Layer 3 of a small transformer language model trained on English Wikipedia (11 layers, counted from 0, width 96).
A neuron's activation on a vector x is SiLU(gate . x) times (in . x), where the dot is the dot product.

Input weights of the MLP neurons that the questions are about. A number n stands for n times 0.012.
n54 gate: 14 12 13 23 3 6 26 16 33 -40 10 14 32 -8 -9 -2 41 -19 5 14 -19 34 -30 -6 -46 -31 -4 -37 9 -25 33 0 -2 54 -38 38 -9 27 2 10 -22 33 6 40 31 -2 25 35 45 -12 42 16 -59 23 -17 -23 -56 7 16 -24 46 -4 -1 -21 -23 40 -10 2 -15 12 21 20 -27 -57 -41 8 7 -20 46 -9 -36 4 34 -20 -15 22 -14 25 -38 14 -9 24 -13 8 30 41
n59 gate: 21 15 28 -11 17 3 20 44 -15 24 14 -39 12 -1 -35 4 -4 4 40 21 -27 -32 42 23 29 -36 27 24 27 -6 -20 7 -43 35 3 -20 -10 -6 -20 -1 14 26 37 38 -24 -14 -6 -29 -15 31 -6 8 -3 -34 27 40 -19 13 38 17 19 16 -11 9 -26 -15 6 14 -14 52 -19 51 -31 -19 -25 -41 -2 -8 30 1 9 -19 44 25 -7 -16 -34 47 -23 15 -26 4 -17 -10 33 -15
n307 gate: -4 32 -12 19 -32 11 -14 -4 -10 2 -3 -13 13 -24 22 16 1 -30 -20 -10 5 9 9 -21 17 18 -5 15 9 -14 -35 1 -9 -4 -44 36 -12 -15 -7 -39 1 40 -41 9 -17 41 22 -20 10 39 17 -13 -37 -36 -33 9 -12 -3 31 -11 -17 16 28 13 -51 -11 9 -13 -15 7 37 27 -15 9 -21 -14 19 -27 -11 14 -23 52 -40 12 -35 -27 8 -26 -4 3 -14 5 10 -30 13 -19
n327 gate: 9 19 -45 -5 45 20 29 2 18 4 14 -14 -17 15 3 6 -14 5 7 -13 -29 -13 -4 -29 33 14 -7 18 -6 20 37 20 24 -3 -41 17 24 -13 -53 2 -3 1 20 6 12 -15 -49 -31 19 -12 -19 66 -14 -10 -19 -1 29 -24 34 -15 11 -21 -27 -7 9 31 -8 27 -2 15 -2 25 14 3 -12 -7 -41 -10 -34 -4 -7 15 23 -47 -26 3 13 3 -28 8 -31 7 -21 30 -17 -8
n334 gate: -3 -2 -19 15 -3 -4 16 14 6 -25 -25 17 10 -2 42 -19 12 8 -2 -26 -9 -9 19 -5 -4 -2 15 -13 4 4 -24 -20 0 -16 -28 -4 28 24 10 -3 -2 3 2 6 22 5 -2 7 -12 13 10 21 13 8 31 4 12 -17 -13 -24 22 -35 -8 1 -15 11 11 6 -14 -27 5 -4 0 -28 -14 14 -7 -3 18 -2 9 0 -12 15 11 -12 -2 25 -6 31 0 -2 -4 33 -8 6
n346 gate: 29 35 -7 23 13 -50 -4 -27 -5 15 -3 -23 43 -2 -16 -12 37 -26 -2 -50 -13 -36 6 -8 9 -32 -32 30 28 -24 -10 -19 -2 -23 -9 -11 23 3 10 -37 -5 -37 55 -37 14 16 -5 20 -28 -16 19 26 19 22 16 9 4 -1 44 -29 -37 19 -2 -21 5 -5 20 -22 -19 -34 -23 19 -16 22 25 -38 -39 1 39 11 13 29 -3 -22 -13 25 5 11 -14 -49 -17 23 -11 -35 -79 -15
n383 gate: 5 31 58 -39 5 1 -1 52 35 10 58 -43 14 -6 -11 -1 -26 -48 -19 21 -26 -18 -6 -6 5 -1 -4 -13 16 1 -37 -19 21 13 -5 -9 2 -7 26 -5 -13 42 26 29 24 -39 17 20 -21 -38 4 -8 -43 -2 -7 -37 -56 -22 -7 -48 7 -13 -25 -1 8 2 18 26 36 -36 -2 19 0 -10 -24 -14 12 -25 22 -13 20 15 16 32 -32 11 43 23 -1 -3 -31 7 -1 -35 -36 -14
n54 in: -24 -30 5 27 -41 17 19 20 8 -19 19 18 -7 -26 4 -1 16 25 -32 -2 -20 30 43 16 -18 7 10 -16 -12 -39 -14 41 -8 12 9 -4 27 18 -17 52 -45 -1 30 -15 -5 28 -26 -20 -12 -14 -3 -5 0 30 -23 -15 -43 21 -13 22 0 -36 -36 -60 22 -4 1 3 8 -47 -6 52 -41 -34 -35 -7 -20 -48 24 37 -7 2 -24 19 -6 -12 12 -45 2 -9 4 -28 0 9 -43 22
n59 in: 1 -12 -26 -9 -45 -25 -35 38 38 2 11 -17 -11 -15 18 9 -37 24 2 13 43 -38 8 -26 -24 78 -37 -17 -7 53 16 -35 52 -28 -91 -9 7 0 -24 -20 5 -31 7 13 -14 -11 -11 4 15 -45 4 20 38 29 -22 -69 -5 -25 -20 6 11 3 0 2 3 -6 -41 8 -3 -23 27 -19 12 28 1 12 17 3 15 -9 -6 0 -41 -8 32 36 31 5 17 30 -19 30 -42 24 -10 16
n307 in: 32 -11 21 1 -22 -37 -62 -16 23 -22 -14 9 -61 -32 31 -38 -36 1 23 -23 38 24 -35 -1 3 -31 -28 -31 23 1 -8 15 42 -33 -11 -3 -30 -16 20 -21 28 17 3 15 -10 -36 -11 -1 -8 -18 4 0 -19 -13 11 36 7 -1 -38 47 3 -28 -8 -36 33 44 -19 -15 17 13 25 8 29 6 27 6 20 -18 27 8 -13 -29 -21 21 -33 29 -26 31 35 -31 -7 -7 31 -24 -10 -6
n327 in: 20 -7 -28 13 46 4 -21 35 7 -13 -22 -61 -28 -4 16 7 -9 -5 -7 -1 -14 -41 -21 -17 -2 34 17 -2 -46 21 -4 13 14 5 13 51 34 -9 21 13 12 4 12 32 -36 -12 -39 28 -34 19 -4 12 1 -12 17 -46 18 0 27 -17 4 -25 -9 -22 76 27 22 4 -31 1 31 20 14 20 10 -18 14 -46 -25 21 25 16 25 29 -8 30 14 -6 -4 -12 -28 21 37 6 -18 -3
n334 in: -14 6 -3 18 -2 -6 -4 -6 1 -30 -32 -3 5 -2 14 16 12 21 37 -33 -1 2 25 10 21 11 11 -14 -12 15 -18 -14 10 0 -18 1 -30 -2 0 8 3 -1 25 4 5 11 2 21 -5 20 -21 5 -21 22 33 -4 30 11 -37 -27 27 -12 -7 -4 -20 -12 -3 31 1 -11 0 -5 1 -9 -23 -3 -39 -7 21 -25 15 12 -6 -34 8 4 18 14 -9 16 -9 -1 16 9 -9 8
n346 in: -28 3 -12 -9 -15 -25 -30 15 13 -32 -46 20 -39 3 5 -16 -48 -35 22 2 -26 -16 0 -14 12 -28 5 -33 -3 -33 -6 -7 2 46 -21 -17 8 -44 -23 -22 -9 -15 41 10 -38 -3 -34 -14 29 -21 39 0 -12 -41 17 8 2 25 -34 33 -33 -12 -19 37 -8 -24 -34 -16 16 -17 -42 12 24 2 -22 33 -36 29 -19 12 -19 14 0 85 8 -45 26 23 -57 10 27 34 10 -29 34 -11
n383 in: -47 -41 -37 -11 -23 -26 -11 2 25 15 -2 54 0 -13 11 1 -18 23 6 9 -27 16 -15 25 26 44 -6 14 -30 17 -26 12 10 -27 32 8 11 2 2 12 -23 0 -11 -4 -43 2 6 42 -4 11 3 -69 10 -14 24 -38 52 -28 9 -23 18 -7 57 -5 32 34 -26 -23 -2 8 34 -30 -31 -36 13 5 -11 12 -14 31 -82 18 -35 12 21 -2 -14 17 -35 48 24 -36 1 -15 28 20

Each question shows a token from some text and the vector x that enters the MLP there. A number n stands for n times 0.033.

"y": -20 -36 0 -4 -1 -23 -23 8 29 40 -5 -23 4 -22 28 -12 7 46 3 20 -52 20 -15 -4 4 19 -20 -2 -24 16 21 13 2 43 44 -12 -26 -11 -26 -4 18 -31 -13 -37 -7 2 -8 -9 30 12 3 -11 -21 -15 14 22 27 -11 -3 40 -8 -21 16 -38 -21 51 18 -5 -17 -26 28 -5 -4 17 28 11 27 5 30 5 -7 -14 23 0 25 -14 -16 -44 -12 32 -2 -4 -1 53 38 -28
The neuron with the highest activation: n334

" were": -12 -19 -29 1 -25 -2 -13 -17 -13 48 -42 -15 -2 -21 0 14 -3 -26 -34 12 14 -37 -24 24 -5 27 -36 3 -3 0 -8 11 -36 29 31 3 -12 -25 14 -21 1 9 -13 -31 35 38 -3 -1 33 5 9 15 -13 51 -34 37 8 -14 -42 -2 38 -7 3 30 10 20 -7 -19 24 1 8 -29 29 26 5 -13 -20 7 12 19 -19 8 -24 -1 -1 29 11 -28 53 -27 -40 6 -16 25 26 -9
The neuron with the highest activation: n307

"p": -26 -31 -5 -6 10 -6 12 -7 -20 33 -12 0 -35 4 33 6 -4 -14 20 -6 11 -10 -18 37 50 -43 0 13 -20 25 12 28 -19 27 22 -19 -31 -14 -21 -26 -35 -24 -31 -37 63 -1 0 -32 -8 -10 14 -10 46 -5 -23 1 45 9 -20 33 2 -38 30 -29 -10 4 -3 11 7 20 -23 15 14 13 -27 14 13 36 -33 -23 2 -24 18 -6 27 -15 6 -43 26 22 15 31 2 8 8 6
Which neuron fires most, and how strongly? n59, at about 0.62

" with": -15 -52 16 -38 0 -20 -17 -27 52 27 -22 -13 20 9 5 23 1 -9 37 13 -14 -27 -24 -10 -6 24 -18 -7 7 -13 8 -9 -55 -11 34 -8 11 -21 -7 -22 29 -1 1 -31 26 16 5 -24 21 24 -7 -5 -14 24 3 5 6 -15 -40 24 -10 -9 11 41 25 37 -8 21 -14 17 -11 14 18 29 0 -13 8 56 13 16 9 -8 18 -7 -33 11 -7 -27 22 -33 -26 -12 -24 40 5 46
The two highest activations, in order: n54, n334

".": -6 -11 15 -8 11 -16 -16 -10 -3 -7 -33 -25 -6 -14 35 46 7 54 -15 -23 6 -6 -27 -18 25 18 -12 -29 -7 23 -45 -11 -10 32 31 -11 -32 13 -18 -14 15 -9 0 -50 3 34 12 -9 33 -9 -16 27 -17 -1 -21 -9 7 -17 -26 -14 46 7 5 34 15 54 2 28 -11 -13 -46 -14 -10 24 -16 6 15 34 -5 36 11 -10 -7 16 -2 14 -4 -41 10 35 -8 2 -15 -9 -28 -35
The neuron with the highest activation: n334

"ed": -8 -36 -13 20 25 -30 -31 -14 -17 9 -7 21 -6 -5 46 12 -19 -24 14 3 1 1 -45 13 -20 -1 -28 -9 -13 4 -12 22 -25 26 -4 -16 -23 -3 -12 -35 -10 -58 22 -57 40 -14 -9 13 15 4 13 -9 -13 49 -6 -6 -15 -5 -24 3 13 -52 16 0 -6 51 -9 -20 61 -10 -2 -2 16 18 22 10 9 61 13 16 18 -38 20 29 31 -13 -2 -24 3 0 -14 9 1 22 21 -31
Which neuron fires most, and how strongly? n327, at about 0.48

"ac": 3 -69 -27 -9 25 -1 -21 -6 -59 -2 -22 -12 18 14 29 32 -13 26 -1 -34 17 -9 -31 -3 30 -27 13 -9 -8 -13 1 -12 -41 16 6 -5 -6 4 18 -17 32 -45 9 8 59 47 -9 -20 -4 -26 1 2 22 23 9 30 1 6 -18 12 -12 12 20 -24 -22 2 2 -11 17 9 4 -22 6 20 32 18 -35 50 8 53 5 -13 49 -13 6 -21 9 -20 -12 18 -2 -21 -11 -7 7 0
Which neuron fires most, and how strongly? n346, at about 1.9

" and": -34 -38 8 -21 14 -13 -22 -23 22 30 -24 5 -21 -44 -10 13 0 19 44 14 -7 -41 -16 -13 15 5 -12 5 -25 -35 -6 -14 -31 18 40 -8 0 -9 -5 -22 39 -18 -35 4 -10 -11 -4 2 23 -2 -12 9 -29 47 -20 -16 2 16 -35 17 21 -8 10 33 24 49 -3 3 33 -11 -24 5 14 37 -30 -1 30 10 27 42 0 3 45 -4 11 20 21 -34 -12 -10 -44 -4 -7 20 14 3
The neuron with the highest activation: n54

"im": -13 -30 1 17 10 -28 6 -22 20 -40 -5 -21 -39 -22 55 19 -16 7 16 16 -41 -5 -11 -25 24 -5 4 35 -16 -1 14 39 -1 4 19 27 -10 -7 21 -14 17 3 -6 -17 34 -4 -2 -2 -7 -54 -46 20 14 -16 -8 4 -11 22 -3 34 1 -23 18 -33 5 8 7 -15 -38 -10 16 1 30 41 29 -5 22 -23 15 -2 25 -23 16 -19 -5 -5 14 13 15 29 -75 -9 -35 22 31 5
The neuron with the highest activation: n327

"at": -24 -31 14 -36 36 -9 -6 16 -30 28 -11 28 60 -44 -21 17 8 -18 -13 -3 5 -7 -16 -1 9 -5 21 -13 -2 3 2 32 -25 6 22 16 -27 -11 -14 -23 -14 10 50 15 46 58 23 -4 0 16 -12 14 -5 -12 3 36 33 10 -4 2 -22 -14 14 0 -9 23 -3 42 -3 1 -31 21 3 10 20 17 16 18 2 17 -9 0 -5 -29 5 3 55 -30 -17 35 44 -16 0 18 26 -32
The neuron with the highest activation: n54

" T": -54 -3 39 -24 -10 -20 3 5 2 13 -7 15 11 4 33 29 5 30 -11 -38 10 -27 -46 -8 -17 -7 -20 8 -11 19 4 -13 3 21 48 -2 -15 -5 19 -58 -15 13 -12 -39 33 9 -9 -14 29 -2 34 7 0 20 -1 0 -3 -20 -58 52 23 0 38 -13 -35 17 5 16 5 10 -39 6 -10 10 -42 0 19 -7 6 44 17 -2 -4 4 38 24 -2 -3 -18 1 10 -11 2 18 37 -22
Which neuron fires most, and how strongly? n327, at about 0.46

"|---": -2 -10 14 13 10 -37 -31 32 15 14 1 -12 16 4 23 12 26 -13 6 -3 -63 -6 -38 7 13 -21 -12 15 -38 14 2 -17 -25 -22 -4 -6 -27 -25 47 -23 12 26 -27 7 64 33 -14 -18 25 22 -6 29 8 0 24 -37 42 -3 -23 37 -20 2 28 29 35 19 17 -8 5 23 -3 0 21 27 -35 -22 15 24 18 11 -5 -22 18 -13 -18 -6 -6 -33 13 13 -12 -14 15 -4 5 19
The neuron with the highest activation: n54

"or": 0 18 -15 16 4 -15 14 -25 -1 -9 35 22 -1 -24 25 26 9 27 -30 22 -26 -7 -5 -52 -9 27 -26 -33 13 11 -10 10 -41 38 37 -37 -14 -5 -60 7 6 -26 21 -21 45 6 -14 6 -16 42 28 -3 7 0 21 0 10 8 -42 -13 -14 -8 16 -27 -16 -2 22 2 0 -20 32 7 -14 47 -4 1 7 30 38 29 -13 11 53 -10 46 37 -6 -19 -1 -9 -21 -19 2 -30 -11 -3
The neuron with the highest activation: n307

"o": -6 11 -12 17 -4 4 -48 -20 -2 17 20 -60 -6 -7 14 26 13 47 0 -3 2 -23 -34 8 17 5 11 27 -11 -5 16 27 -35 28 23 -3 -34 5 -3 -18 -8 -63 -7 -19 21 37 -9 -10 -8 -45 -2 16 -12 -8 10 5 9 15 -32 45 45 9 18 -7 -16 49 -6 16 4 -12 7 18 2 26 4 40 13 16 9 7 -9 -31 10 -15 13 2 -5 -1 -33 32 -7 -23 -26 -30 30 19
The neuron with the highest activation: n59

" Ar": 10 -12 35 -16 23 -36 48 -1 -1 21 12 13 -12 8 20 26 35 -8 -7 0 -18 -19 -21 -5 -15 9 0 -10 -31 38 7 -19 -9 -8 60 7 -8 -23 -39 -24 12 25 22 -21 7 27 -7 -10 50 -1 5 22 -7 37 21 11 4 7 -71 38 20 23 10 5 -26 18 -7 10 -20 -26 -42 -2 -10 9 9 12 13 -12 19 -9 0 0 3 -8 46 -14 26 -33 17 4 0 -39 29 -10 41 -18
The neuron with the highest activation: n327

"te": 1 5 38 4 1 -8 -41 -8 29 17 15 -20 38 21 30 -7 -16 15 -18 -12 19 -55 5 4 25 18 -28 7 -43 -5 2 -12 -15 -29 14 30 -12 -9 12 4 9 35 -17 -67 46 23 30 -15 24 -4 17 -9 -2 4 5 22 -32 -20 -10 -11 2 5 4 -36 -20 24 11 5 -4 38 -3 -5 6 7 -1 -31 5 18 17 25 3 -69 -13 13 4 -7 22 46 4 -4 26 -16 -7 22 43 25
The three highest activations, in order: n346, n327, n307

"r": -26 -49 -22 9 27 -6 3 -14 -7 24 5 -17 -46 19 12 -10 -1 -1 -11 18 -7 -18 -8 6 5 -15 22 -14 -33 17 19 -36 11 -4 39 7 -14 9 -4 -23 -6 22 4 -9 24 0 12 -26 43 -75 -14 -4 9 -8 -19 -21 3 6 -59 -12 -8 8 29 -14 -30 3 -15 17 -10 8 -3 32 -15 -14 -8 20 53 11 30 -25 -20 -8 40 15 56 -14 25 -67 21 16 -20 -35 -17 15 -6 6
Which neuron fires most, and how strongly? n327, at about 0.41

" con": -2 19 -9 13 20 -25 26 7 -13 49 6 -24 4 -22 12 15 45 -4 20 -3 -11 -34 -46 -7 1 11 -19 -4 -18 -8 11 19 -36 12 49 0 -31 -33 5 -34 37 35 -28 -8 18 -16 -2 -6 25 -15 -1 47 5 47 -21 27 -19 -1 -24 25 32 -33 11 -16 -7 17 -29 -4 -12 -25 8 -5 20 31 0 8 25 -14 -30 12 1 -22 -23 -3 -16 -7 29 3 -32 -33 -11 -39 26 20 12 -4
Which neuron fires most, and how strongly? n327, at about 1.6

" W": -13 -10 -3 6 12 -12 19 -28 34 4 1 -4 -15 30 0 17 7 3 -1 -63 17 -24 -30 3 15 22 -22 -24 -18 22 0 -7 -9 12 40 12 4 -31 -4 -9 -1 -2 14 -19 10 16 -3 -14 -21 7 15 -19 -1 14 1 -19 -35 -15 -45 34 17 -27 39 -14 -26 23 47 7 -15 -2 -20 24 10 6 -29 -23 20 6 2 52 -1 -2 -16 4 50 9 -1 -48 1 12 -12 -51 -5 22 50 -5
Which neuron fires most, and how strongly? n346, at about 0.21

"om": -27 -18 -2 29 -17 -26 23 -28 4 -11 46 17 10 -20 25 44 24 32 -17 3 -40 -25 -26 -6 5 22 12 12 -13 36 -21 15 -28 7 -1 -3 2 -14 17 -4 22 -21 -21 -63 19 -6 -5 -44 34 -12 5 16 31 0 29 1 -3 -26 -16 -16 -3 16 6 -35 5 7 31 -11 -30 19 -17 4 5 19 28 -15 51 37 9 -24 -2 -39 -23 -7 16 -4 28 19 2 -2 -45 -24 0 6 -9 18
Which neuron fires most, and how strongly? n307, at about 0.46

"ts": 8 -32 23 16 14 -14 -14 -23 28 2 -3 0 15 -6 27 -6 1 5 -3 17 -41 -23 -46 -52 9 15 -33 -29 -40 27 18 0 -9 29 46 -16 -32 -8 23 -37 12 -49 -28 -20 32 28 -10 -35 20 5 -1 -4 10 0 -9 -30 18 -12 -27 13 24 9 19 -4 1 40 23 13 39 -8 4 -52 -11 8 15 -8 -9 50 22 10 2 -15 1 -29 1 15 -8 -12 -21 33 10 -3 7 6 33 21
The neuron with the highest activation: n327

"ian": -13 4 -9 12 18 -17 -15 -40 -10 24 -25 -19 -36 -21 21 29 0 11 6 -10 -52 -8 -15 17 8 -48 -20 -11 -20 -19 11 24 -11 3 19 -19 -8 -24 -26 -29 20 6 -28 -35 -7 30 -4 3 4 -34 -13 49 -8 28 23 3 3 -2 -35 59 -2 28 0 -6 4 64 2 13 -15 1 0 -4 -43 46 27 45 3 13 8 29 -15 -15 19 2 13 -15 -2 9 -12 -2 -45 -8 1 39 11 -12
Which neuron fires most, and how strongly? n346, at about 1.1

" ex": 1 -47 23 23 -25 -39 12 9 4 36 -9 -19 38 12 18 35 5 20 21 -5 -1 -28 -23 -9 15 -30 -20 -6 -8 10 -22 -10 -47 14 25 -20 -2 -46 -2 -31 38 -2 -9 11 27 -10 -16 -10 34 -17 11 11 25 33 -38 30 -25 7 -23 18 54 34 29 -14 -1 -1 -25 11 -13 -15 -27 20 -19 48 -5 -12 15 31 26 8 2 4 26 11 -12 26 45 -15 -24 5 -4 -21 7 -10 6 -13
The three highest activations, in order: n59, n346, n327

",": -26 -40 -15 -23 -10 4 -27 4 18 29 -59 -43 -2 -11 24 28 20 25 2 -17 -4 -41 -53 14 21 -16 -47 -7 -15 11 -15 -25 -29 28 34 -2 -4 -1 -5 -6 -10 -28 -15 -34 25 -16 4 -32 16 17 -10 -2 -25 3 -15 -7 -5 0 -6 34 11 2 -8 37 27 37 -13 -23 10 -23 -33 -1 -27 17 4 -11 47 -24 -2 33 -3 -7 16 -1 20 5 17 -5 17 16 -13 -15 5 -4 40 3
The neuron with the highest activation: n334